Layer 17 of a small transformer language model trained on English Wikipedia (26 layers, counted from 0, width 96). Numbers have three digits each and are written without spaces.
A neuron's activation on a vector x is GELU(weights . x), where the dot is the dot product.
The model reads these tokens: "ose" " He" "y" "ward" ";" " |" " 3" ":" "40" " |" "\n" "|" " 9" "." " |" " \"" "O" "ld" " Fo" "l" "ks" "\"" " |" " Will" "ard" " Rob" "ison" ";" " De" "de" "tt" "e"

The vector x that enters this layer's MLP at each token. A number n stands for (n - 500) times 0.01.
0 "ose": 584509448633587559391435503541536421595601465624344612702547501387498453690521563484371454599415546386531501482606416438474497421512495369437503480531543595428551446509625492970481551591489409487438444646566497660577584541448523501395535477467666588519678503398590403385527479520642499281
1 " He": 627536491583486556516280462495494582484516380677425640856684598289586430632574449643427421680347582388481596550562378542570420486455540368469576359332538491509677580579518510842298531396583491425446374599632561710405631604489432503433416440420697452505655572556665441431630689490636495484
2 "y": 630545396611485571348423465456534369553507328438461596757607647275526406608580464381465522682371498494532564474549436540513416468407619474567635520397439418421473467457553589930492469547505420454579331513417577501609663582477489530521439399423623413563651573449664333391539634480584549404
3 "ward": 681514316611501588428312496406577380630606517437359589698624588309490492695635537375434508653308416549487427563547384492576393413505480466498598602529491434348593483479528516896537503446481450510694317547537487621613618496463466495523476383466622632495668449502634373414604664610536506506
4 ";": 520667520662624633436498552526474483599550445630412694707538559298538514617507486486356564506418570471654605558657331591547464479488472444514414534514473491445602502548534393946465563481459421457504473557558646594549678564524469501309513488471649622492778555497545524456576514433508521351
5 " |": 575632542646573555484574490518549454591552456691396730719541591343572430676573481503351532545419595524657604530613344622508450477487454513525492587530489460451569452591528456943452548489370392464522439582514595571581699466519480438336491513454612546520746537573508554424605547424548509342
6 " 3": 521497507615429620557471524353564527572561431485553731695597547348454457633636439496385674684414519521569616514484349580408575489423484532472749577521500547563529472564549438867519453433481427271495289611502480539485553601616386602394317426336856524579688440621501516424527585625452463261
7 ":": 523402483542434599363469561540539417518344592527577895569623624344471493543542457545410512566680620349562619542489343736322552399526583481511726657553593374419586557478406518819540487511459601566555381614428455576677708595536462534330438430509980417517792462652466478472571545453487450441
8 "40": 528477468515593688388419458449522595575585440590583761623582511435397397583563435326493448590405666503642425542421363483559633404654487586527577590463563446355643384638506420832510451291585509359539236705392370590589568483566387424458413584296741552600707469493611657322579521671637420373
9 " |": 602623560616399545537618545578549502511634576673458742621584580476503380628531416409410442598496539433610577535553302612443446368474400540425569632494487376397642446502484497896356488367437429493671280597456485501526672381559368400316488586409765467569582481585526601344549596571635399423
10 "\n": 581596515704673678402465615581557486555614460498503697594552671355551468596615507517511490603397632475695657592600328572449504404525506418459626574530466483417750515588665360894378551475482425475507443613564460563541603505545465384330450456536616546467752500560526595404548520340552486320
11 "|": 572482573695435519488485490436531475639652451691415659754515545454568357514674450506513508592341520491729596501538296537386444504498393454464583544592544462466529442538473423932442572389442388398503408541561520539644649489580464344362576505499593366569746466514476512439562579457541444370
12 " 9": 556565480616468631430497610489498539775505443443430698783627571365525376553791398532454627720261530484557452535569322522415565556569537654478696486469559356572636474594461471778421371454612569230608363564496463546580524529514467542407408437354821463613836476608531421510554564585477470301
13 ".": 472450588530619606357455457497589481583503539619421799678579600300385409523517337527447456674471595359635596491555388447324694445463456522551499444569501348417631498559446514867414486448445523406601354674506454619609635449526379549326463377563796652592722346589503419456583574512559468408
14 " |": 599517598676454522455611593550560509533538468658388750694532605387567302490533468413452376639363565388668584413511377674294470416543383509482426584498607411426665481476420437868417453407514493487595286592485494423534627421594422450223504488467734473660695465536466561476530653596675478413
15 " \"": 515553428702440597418523541544593486536608504556552728523553585266702554501453394675527417632288549499652500437487280653460491426532575392450581549474473459364554540508514512870366472470376466425453383379524506688576637487563389544363338418527773437607688419344752584368373444579548464391
16 "O": 540400485644522601458438495466593592457569332737460635902628628366520485595588391356571469691389496423384563476574419511539523560480523320502781545395536433479508594556458636840316459617544487363380369545639536577532497476615535423399417459342721451587762635510649527598539494543678414386
17 "ld": 579478499492536624426353461400501397502636463393489637696492609318570373682578471477586574729360384546417520332338339473542480504435506482580660741504542411425650536508658573823495457521597460448650340494439503513638680429582539410563416462450850526735749540399729419464535601609619534358
18 " Fo": 624482409598561627486274507463639508541528485721384575744548678331494428526568474484462478662463578329514657400490309501590526452410575406504650389373604573526846642599336483824244515366580440475458366635612411673541612600512671501410468418397749438484564510633518404493570570504584445404
19 "l": 610499364409535630431445384441623352474588512504513687721640733375473378712538463253535502682438463422681684406434441449575468685397475410551825486453653448471498571452489527798387595550680419595472346502311482521529658635507465465521380321379714306527647455557516366510588596644627482400
20 "ks": 610516414603535619474344462402598440594618582459425535656650671178494511633566582430450411624392423416398555483454373548623478496303447455513654436433395426334696533463503482889481524459605406506569228429415460545586525542385526427380513392459585648547621470480652477395515574682549502462
21 "\"": 595684386525640601363468601490491408559635356479523627563503666412613478595459552503406564668200447409654634436549508550540411510489360434393664426512517414358623473523516554847539499450521495395494301464515555744604601544510439496231478458338796584495641523442658437490520644497571339266
22 " |": 679640566629557567496601539440522558542579472692413648612501658444626357618539522519408539578326493406632534527445390560496433489458426408535501614478554432420604465561514505928569465355504423436585400559532602520658629483616455396307492359367688473490683522551521485444567715554584408375
23 " Will": 598436435611542591511410499339471565559494349465514684623541564235573374683497468567495449665244518472442509518409482526511268447492534358592597533405440421526743611515511524862360489387578322492546273567562504586518624460574495551457520436420782482529693553601586336384717609488473428368
24 "ard": 682426392618593589399342532329544459511562499487437588597534606281534408652592467478484435549251397504463493591478478581530394471532515502565539604453416462398657488532552582889530431444476281448552173540467455575537674532546471536442529473449789536568599501502656357394613730498606482350
25 " Rob": 688524332609530594453335519395570533547538441464388623549629590351480406669573438483513455599347590462561616459509567418624354434477534342451601461460607408449662569667410485844437463483599383439554316575552464675590755559563524529513525423382819413475729447625642181458699596408499408465
26 "ison": 701420414677661607399323569247584366551546480488381499620590602332507412685573555393434444492245320462561527545524423501510417455505501425477530595467510443403625543592529535872509518430521309481499238533514441630553696578487508574445556398440705483565578487515710352368555700545585476465
27 ";": 628648525666556635424474720367535515523524522608480652524545598373636436557447507512415569439356372436620574600595343576557415424419451296506492522442505446395625595599414542892578473379499427400598325515572609594507806624602362535423521460442779601484719527532548460484478664558496377418
28 " De": 595421407594418648521465456421577471405499471638396729641605691342629516588443360548478559552262527414472657512453470542502397421548495274569596610437514498559679703616525532875350441595654438461408362642536506570507688690520536510338510466493751457527658583477578482541628568498614323410
29 "de": 692462331564513581490367557345624403472528389614415615634585639353548498653511567492415389626351422462491589595472458531516403441473568336624605595410527467448628448571575577895405494546622439543418169575433453610491559583542531512422452449417573371584679504415579475474558660476629458321
30 "tt": 685350358574461651381294587313450410541569519536437636622517545240472478637592448458453373587203461461453549528470424466473357501479599318564638713515455391412574445629539491828481448436602329430618253511565496528465753477488502492532559340470689555516538444481650417401505759500637539541
31 "e": 617468423521499649388378553291584441475625461547481642627651598342545440556565497471471447562385373509455527600597420555543351456528496365540512545466496385427666554529566569934576479460557391418548244594456513608519719630518485577426510415489704539544588572507598393418441654494586383357

Each question shows the input weights of one neuron of the MLP. A number n stands for (n - 500) times 0.0023.

n354: 582537778383523444416523659577534541442282435530441395341230466410626586432420526531538368569500475367272506557522670567446465444454553274623483491474436488535431509425487509483394443558576465534313643448522631448395466444671568512314469313491636487647631660569316258663507553342580485584
On which token does it fire most, and how strongly? 16 "O", at about 2.1

n149: 651528631628680261242523414529342657429674388333674571394553661645582529550393560529426384523338460628436673452561525581385478389549336523656429542320578437511475635442390356496426082630728642355483579447692496522577386539530541309549358392383411552511269528630331334624504579653532524548
On which three tokens does it fire most, strongest first? 21 "\"", 22 " |", 14 " |"

n316: 484354581494607281656507478602238575528541398382500528591421490552798523699350394423526577419353624532468368370560610330569523526651595312393512640453638686659523519442438429611603448408480536626543387551533490566510389599391708439493426761487345434493447566365601476522625675473446608606
It fires most on token 23 " Will"

n89: 431391414493555447515522475500468532420587475572201630458692426619518587374449452628387421500629277586429528543293529366496536602667715329308434559330627545562511680621255290294503543412594618591591561655478703323471387489584489358299547397581298445725618451375590556392776602662672514382
It fires most on token 28 " De"

n340: 705515691383554635531453504284577691427682559511325591511471489670752511606292604589333493586588477631430232297573411247629455478573371539442224371219519579569455507407571385483460597424492481442496472343435277488658526797615385441612593504690370355614561718448368477391516382577353578404
On which two tokens does it fire most, strongest first? 0 "ose", 31 "e"

n292: 446665484402417347343571392491540606491366494491319457597427592408618531597572465432547416497329225525544476275537419412601425564297659426652586381555554658420360525327572633583791655586352528445424573421566635487409433500366497478313435443476366608431494412398629484527477509449500583557
It fires most on token 2 "y"

n355: 515899560321463273496396528779524356344558713711284488675566171409333355625617356568508380358424480588601419404445580605614488441384638467371493673718366546639544708595460674354623245561383392558353617535439480516548539472426520480367448435375384520455377667496375848313454347385594584312
It fires most on token 5 " |"

n362: 524618404480515402588507535691549414479597482391674497334597479419667475514421467351536330674497657536481204675545457331334407451544640441476549524581435544438628322556575391504555372630604592631557805639793597533615647524536653465478571475462370431608418472624522718597574465526207737784
It fires most on token 10 "\n"

n333: 627515767463564458246270557496492694700508492544472538662368436357382453545523667500858539492610535341407515570492604359516438523300302592361575641624218667508403411508597366385556473449527272530697449356755574341313329432678630462476693421417319319347440715662488612519371523254462393524
On which three tokens does it fire most, strongest first? 30 "tt", 11 "|", 10 "\n"

n343: 666527452608387561447829575441642545406236585191411466483523355500423434537441518408270254521627531517568527348547394420573617480543365546567376279496444428447418497289438514788434534416507517557435584302584622250396446497419581673461435437480477500531523527674476771610389500345439405528
On which token does it fire most, and how strongly? 14 " |", at about 3

n243: 527693682362757472219580238700468536249292440670626520359547417374381573433382574404508933563538468548487332407524520565664435631600472479449292469600398454677488456692637556491818339426598468606599549583651516537277642583282784468237516368410368570545651669372459492567437417541362584591
On which token does it fire most, and how strongly? 4 ";", at about 2.4

n325: 289366481599217504542496489534507340496467394496743696583453471342428399384418450419391707485767429771390600537486304391500537617473431596431493479271226472307496663485277504418668607572616570431594689449636586504485489678564379581627408610554570564425489403352478592590593555515351832230
On which token does it fire most, and how strongly? 6 " 3", at about 3.6

n274: 364448384393431531565617604696424436500551503304559411339387521530651557762521656237500633375553726493596650535397570596493454458649514474435383571413379578309454451381415573558541426360283465668460729265704507717766448379496554479493461799404460672421429593532642431575372555569555493406
It fires most on token 21 "\""

n138: 567647608544512636504444439825492450606315427400420190410714299478713356338430492404594646444515566434589451469519273371319426698592451336357532381472375504678581647565469649513775388693293635414288482538586379425414591477646622569360550583549598390574478402554434392745532553682341736757
It fires most on token 12 " 9"

n123: 326500459425360471311375333656456481291306437525516526350558400357584659588466261717374436669418447526348511455379275538527289474492574383445271486500565388523624485437572496313453545638557492708731532526439595450530622644292550678562181903452327611355543526403633652632614400600526536415
On which two tokens does it fire most, strongest first? 28 " De", 15 " \""

n59: 451346445448451487630628584361497462557533527388240483500437342636612376650462662446493377022341517521264404555386565427347342679595524337517437487236476526388428404385517439496543350650583350467506542490281535504493480490486430581305490584383551437365411283381372461330657497451530585447
On which token does it fire most, and how strongly? 24 "ard", at about 2.4

n103: 471585353497397582421458602436497362461568612487507497445412290506722655484284486586310397493500463590478510544569403615779654619351470476438599478624453708664490426563376467434548447466669239370579623474449439483433365579620531434542387309523538330581684353653554566533305214678467615555
It fires most on token 15 " \""

n0: 528511471294466468559737489613443576609599600535534599454532610610629474440507467317500410519353438649425476355214590266210681710463479440722483562396405566703301645565431357416535594592606446514428401528423610715515653681426378518631677592574483743548301539662598624592462728374397355589
It fires most on token 28 " De"

n3: 452477437422402651601531335557328615638667406465456590602331403388584573542540432686550369486587490615568503447439644390467596445313826391436403566442720689648470806363352611398494342513623493548351643468353497395384426419584480289466516503384497627490586542507444425388637552554484509594
On which token does it fire most, and how strongly? 23 " Will", at about 0.71

n136: 364594383443336607565651294350350670548231549480548407775400427500363611576364565472327567234453401709581452333420546421727564371573503456490343660741385554435433387398653500711503398608500758331477377289540475489546590434634482420463521525541556489651439586345447544379364521616528574634
It fires most on token 17 "ld"

n211: 478562522521138445469539511372452620580642762657453624471496482316588688511447523337530522484514504623753724568493731628318301548670397577504314622469504597466653646493361167347622422504534403424662630628364372397462573445435408452485601534391454530254241500552741403438306386634581543439
On which token does it fire most, and how strongly? 9 " |", at about 2.6

n273: 518552580579500552504480395611433550400533417602496507282507493450531561504412765368589489381561599420737621595704648446708230440312481669297560515570581373648394625496226846445427330427672485559432371712639389418496813444442457470524595640511379604692401500625550441729626354687467764438
It fires most on token 25 " Rob"

n219: 206579766406306475621427540258384474536439475539500608264446482580699411536329398496579401688577463537319731437615669321706422645508341485539633680568657250590518389555463434565472423474370272604396347522522563383578486713594526584630500628522431571720312471273578458607623348413518486447
On which two tokens does it fire most, strongest first? 17 "ld", 28 " De"

n146: 373361614466401615544530454202395514514459314446526479341428437564609615594507504620330373367534585749504294621667472730435578507361531364355415585401547629464280450412703665614773610558493582465463436601677661547375591549366522742581535591510626428428305427648432496604581339380469652333
It fires most on token 6 " 3"

n318: 531289536623570384559201638242518388440538394503478290416427549497661457514507378536431371481408370615567372788654386406540486458563465396472361407433449620522446540397208425528642332566402421430293358447325507386522588719544515610433604474647450240416296402529352295622534419364669592643
On which two tokens does it fire most, strongest first? 26 "ison", 24 "ard"

n283: 618317493517793532382444383609553457360430500528556461476451465428684584380249478385537482429405558803272681735637604336643493355519192373447330535463515610456255323639417450397708328716387273647415592585551529463620521465614496489466547676468466592434559405493402395496425567511440510316
It fires most on token 0 "ose"

n21: 453316340305414350536688524592514524547564503467239469358372401391383472548598607580200531728428570497607520559599517398387559623662363489409368517414295463528434608438535414561577587613609590629428670377461591429489264401411568576439288695439269493437513486372475316419576661746527672375
It fires most on token 0 "ose"

n191: 462585652562500599393470464679493446254479611396508567588661362671404507546314304184573450406565417316622737250475658442540580603608379586363493528281500421696615612471471321380747547416664605658316551454614427567500489440437544404403475732475385412445497549493547328665564582667539497234
On which token does it fire most, and how strongly? 19 "l", at about 3.8

n268: 380375320523496564337590279476565362426550599252313604637497591526504692358566585438591448216601510341232450562510545507546226408447558500352360609479465424398321586295375449401351455279584503507607529655398538369650612446567401490393558546662523208476370584548406615534493578408442457504
On which token does it fire most, and how strongly? 7 ":", at about 2.2

n257: 476437568436705455379548419450468678229497602572374462452510751514536741625360573596681415500443564496609407489437500468482429297331325544410513544555576555584621479179418588653599372580450436735362594385540547438478255479340729634478450551302443373471431701713407352348663391584503619598
It fires most on token 18 " Fo"

n198: 637675375476583554369549284593334280379575760384656375401472525531396555564596643362537318660517493346412238463389482544322511543436525595607412325300559346466325438478346594399518391593327306336735438507441489590673338360560437486481533616418240493604588589373437443500538583541410751302
On which three tokens does it fire most, strongest first? 2 "y", 20 "ks", 3 "ward"

n78: 458299579295571267437556507332582327430654496469320268462458638391728536553773330468467439579360728410173392344672554525507457496556454309549527465637390645463424431454554404552711417606289489560595561528376409677649429475489301422388507456444321551573320665647482459644567408441387411588
On which three tokens does it fire most, strongest first? 3 "ward", 20 "ks", 0 "ose"

n207: 613537341304486328408615561413646317440466476559428658580413446493598629500344429414500394163555517517485553569463548535363510436447334682342446341539531296641397183466693592530377651472465534426208545736385573447556351568447356592429586412507439416430364446425313511440672629553534539556
It fires most on token 29 "de"

n49: 457507368607253474585484419530274316610694500468227540238609283614389273321527585243530608422535508586496442372273418591576556504527563317566320633770348543527387575336466429504446522595614275518461408456470621388530636507320423567516788573533398286496641310694526403613500327446382575465
On which token does it fire most, and how strongly? 11 "|", at about 1.9

n276: 318695609528609450217731439607450373404599342222511457479585382255393606436441493644459442417658518405572437383631547474448179389534529530688544402406588410600533373446391612424556453319687518436620442326419592388581596404455352579474417459344347511426318511392844508362598554485699382519
It fires most on token 2 "y"

n306: 503521395823399323522538486507536486560437418420632500458493677479659752482438515259405403647449373580449584402398345544647551621612394699577443666675540382629540590418420475408396450187434471451568309341339266381427543557378474500466439404673239706200622454561515493693571511430450383537
It fires most on token 20 "ks"

n375: 469485586576457509442729471464529545549558609363420625647468579480558515456542506698717837497674542449611362554607524443431578465660374448404297449531636674348423571441530420349623482276395473303469623485388557512590456518539518450463515415544517603515477474388398518370605482512395486463
It fires most on token 11 "|"

n122: 709525541401497639368569525417391544589512407518654266430674627608539649721678655544558340500476576516497546449580572532519680506253336787491401280422596479477494494531481725427430585391519472540515429398449564455475568577664532422559575510617485388341382528350389474583543537636559614458
On which two tokens does it fire most, strongest first? 19 "l", 20 "ks"

n93: 523565469708672473489580527539339573497456376523362537459554466523752500490679360462709701547385552381675503388486545486617472517410473522388368627511549637785584612490301452446430500415352590636431388469426176600668377418504432421417594440510317567362292673490812601602518298311445464514
On which two tokens does it fire most, strongest first? 10 "\n", 18 " Fo"

n4: 443367419402470529346565366299478463529493268380500267603311604639657519629363394482407398389413268489713756448547672262608371308629500519629507500466370556399441386558279544435394482720578449247382455514466626447533587374312470699226500403461393459299426375343737511489450435417446479556
On which two tokens does it fire most, strongest first? 21 "\"", 26 "ison"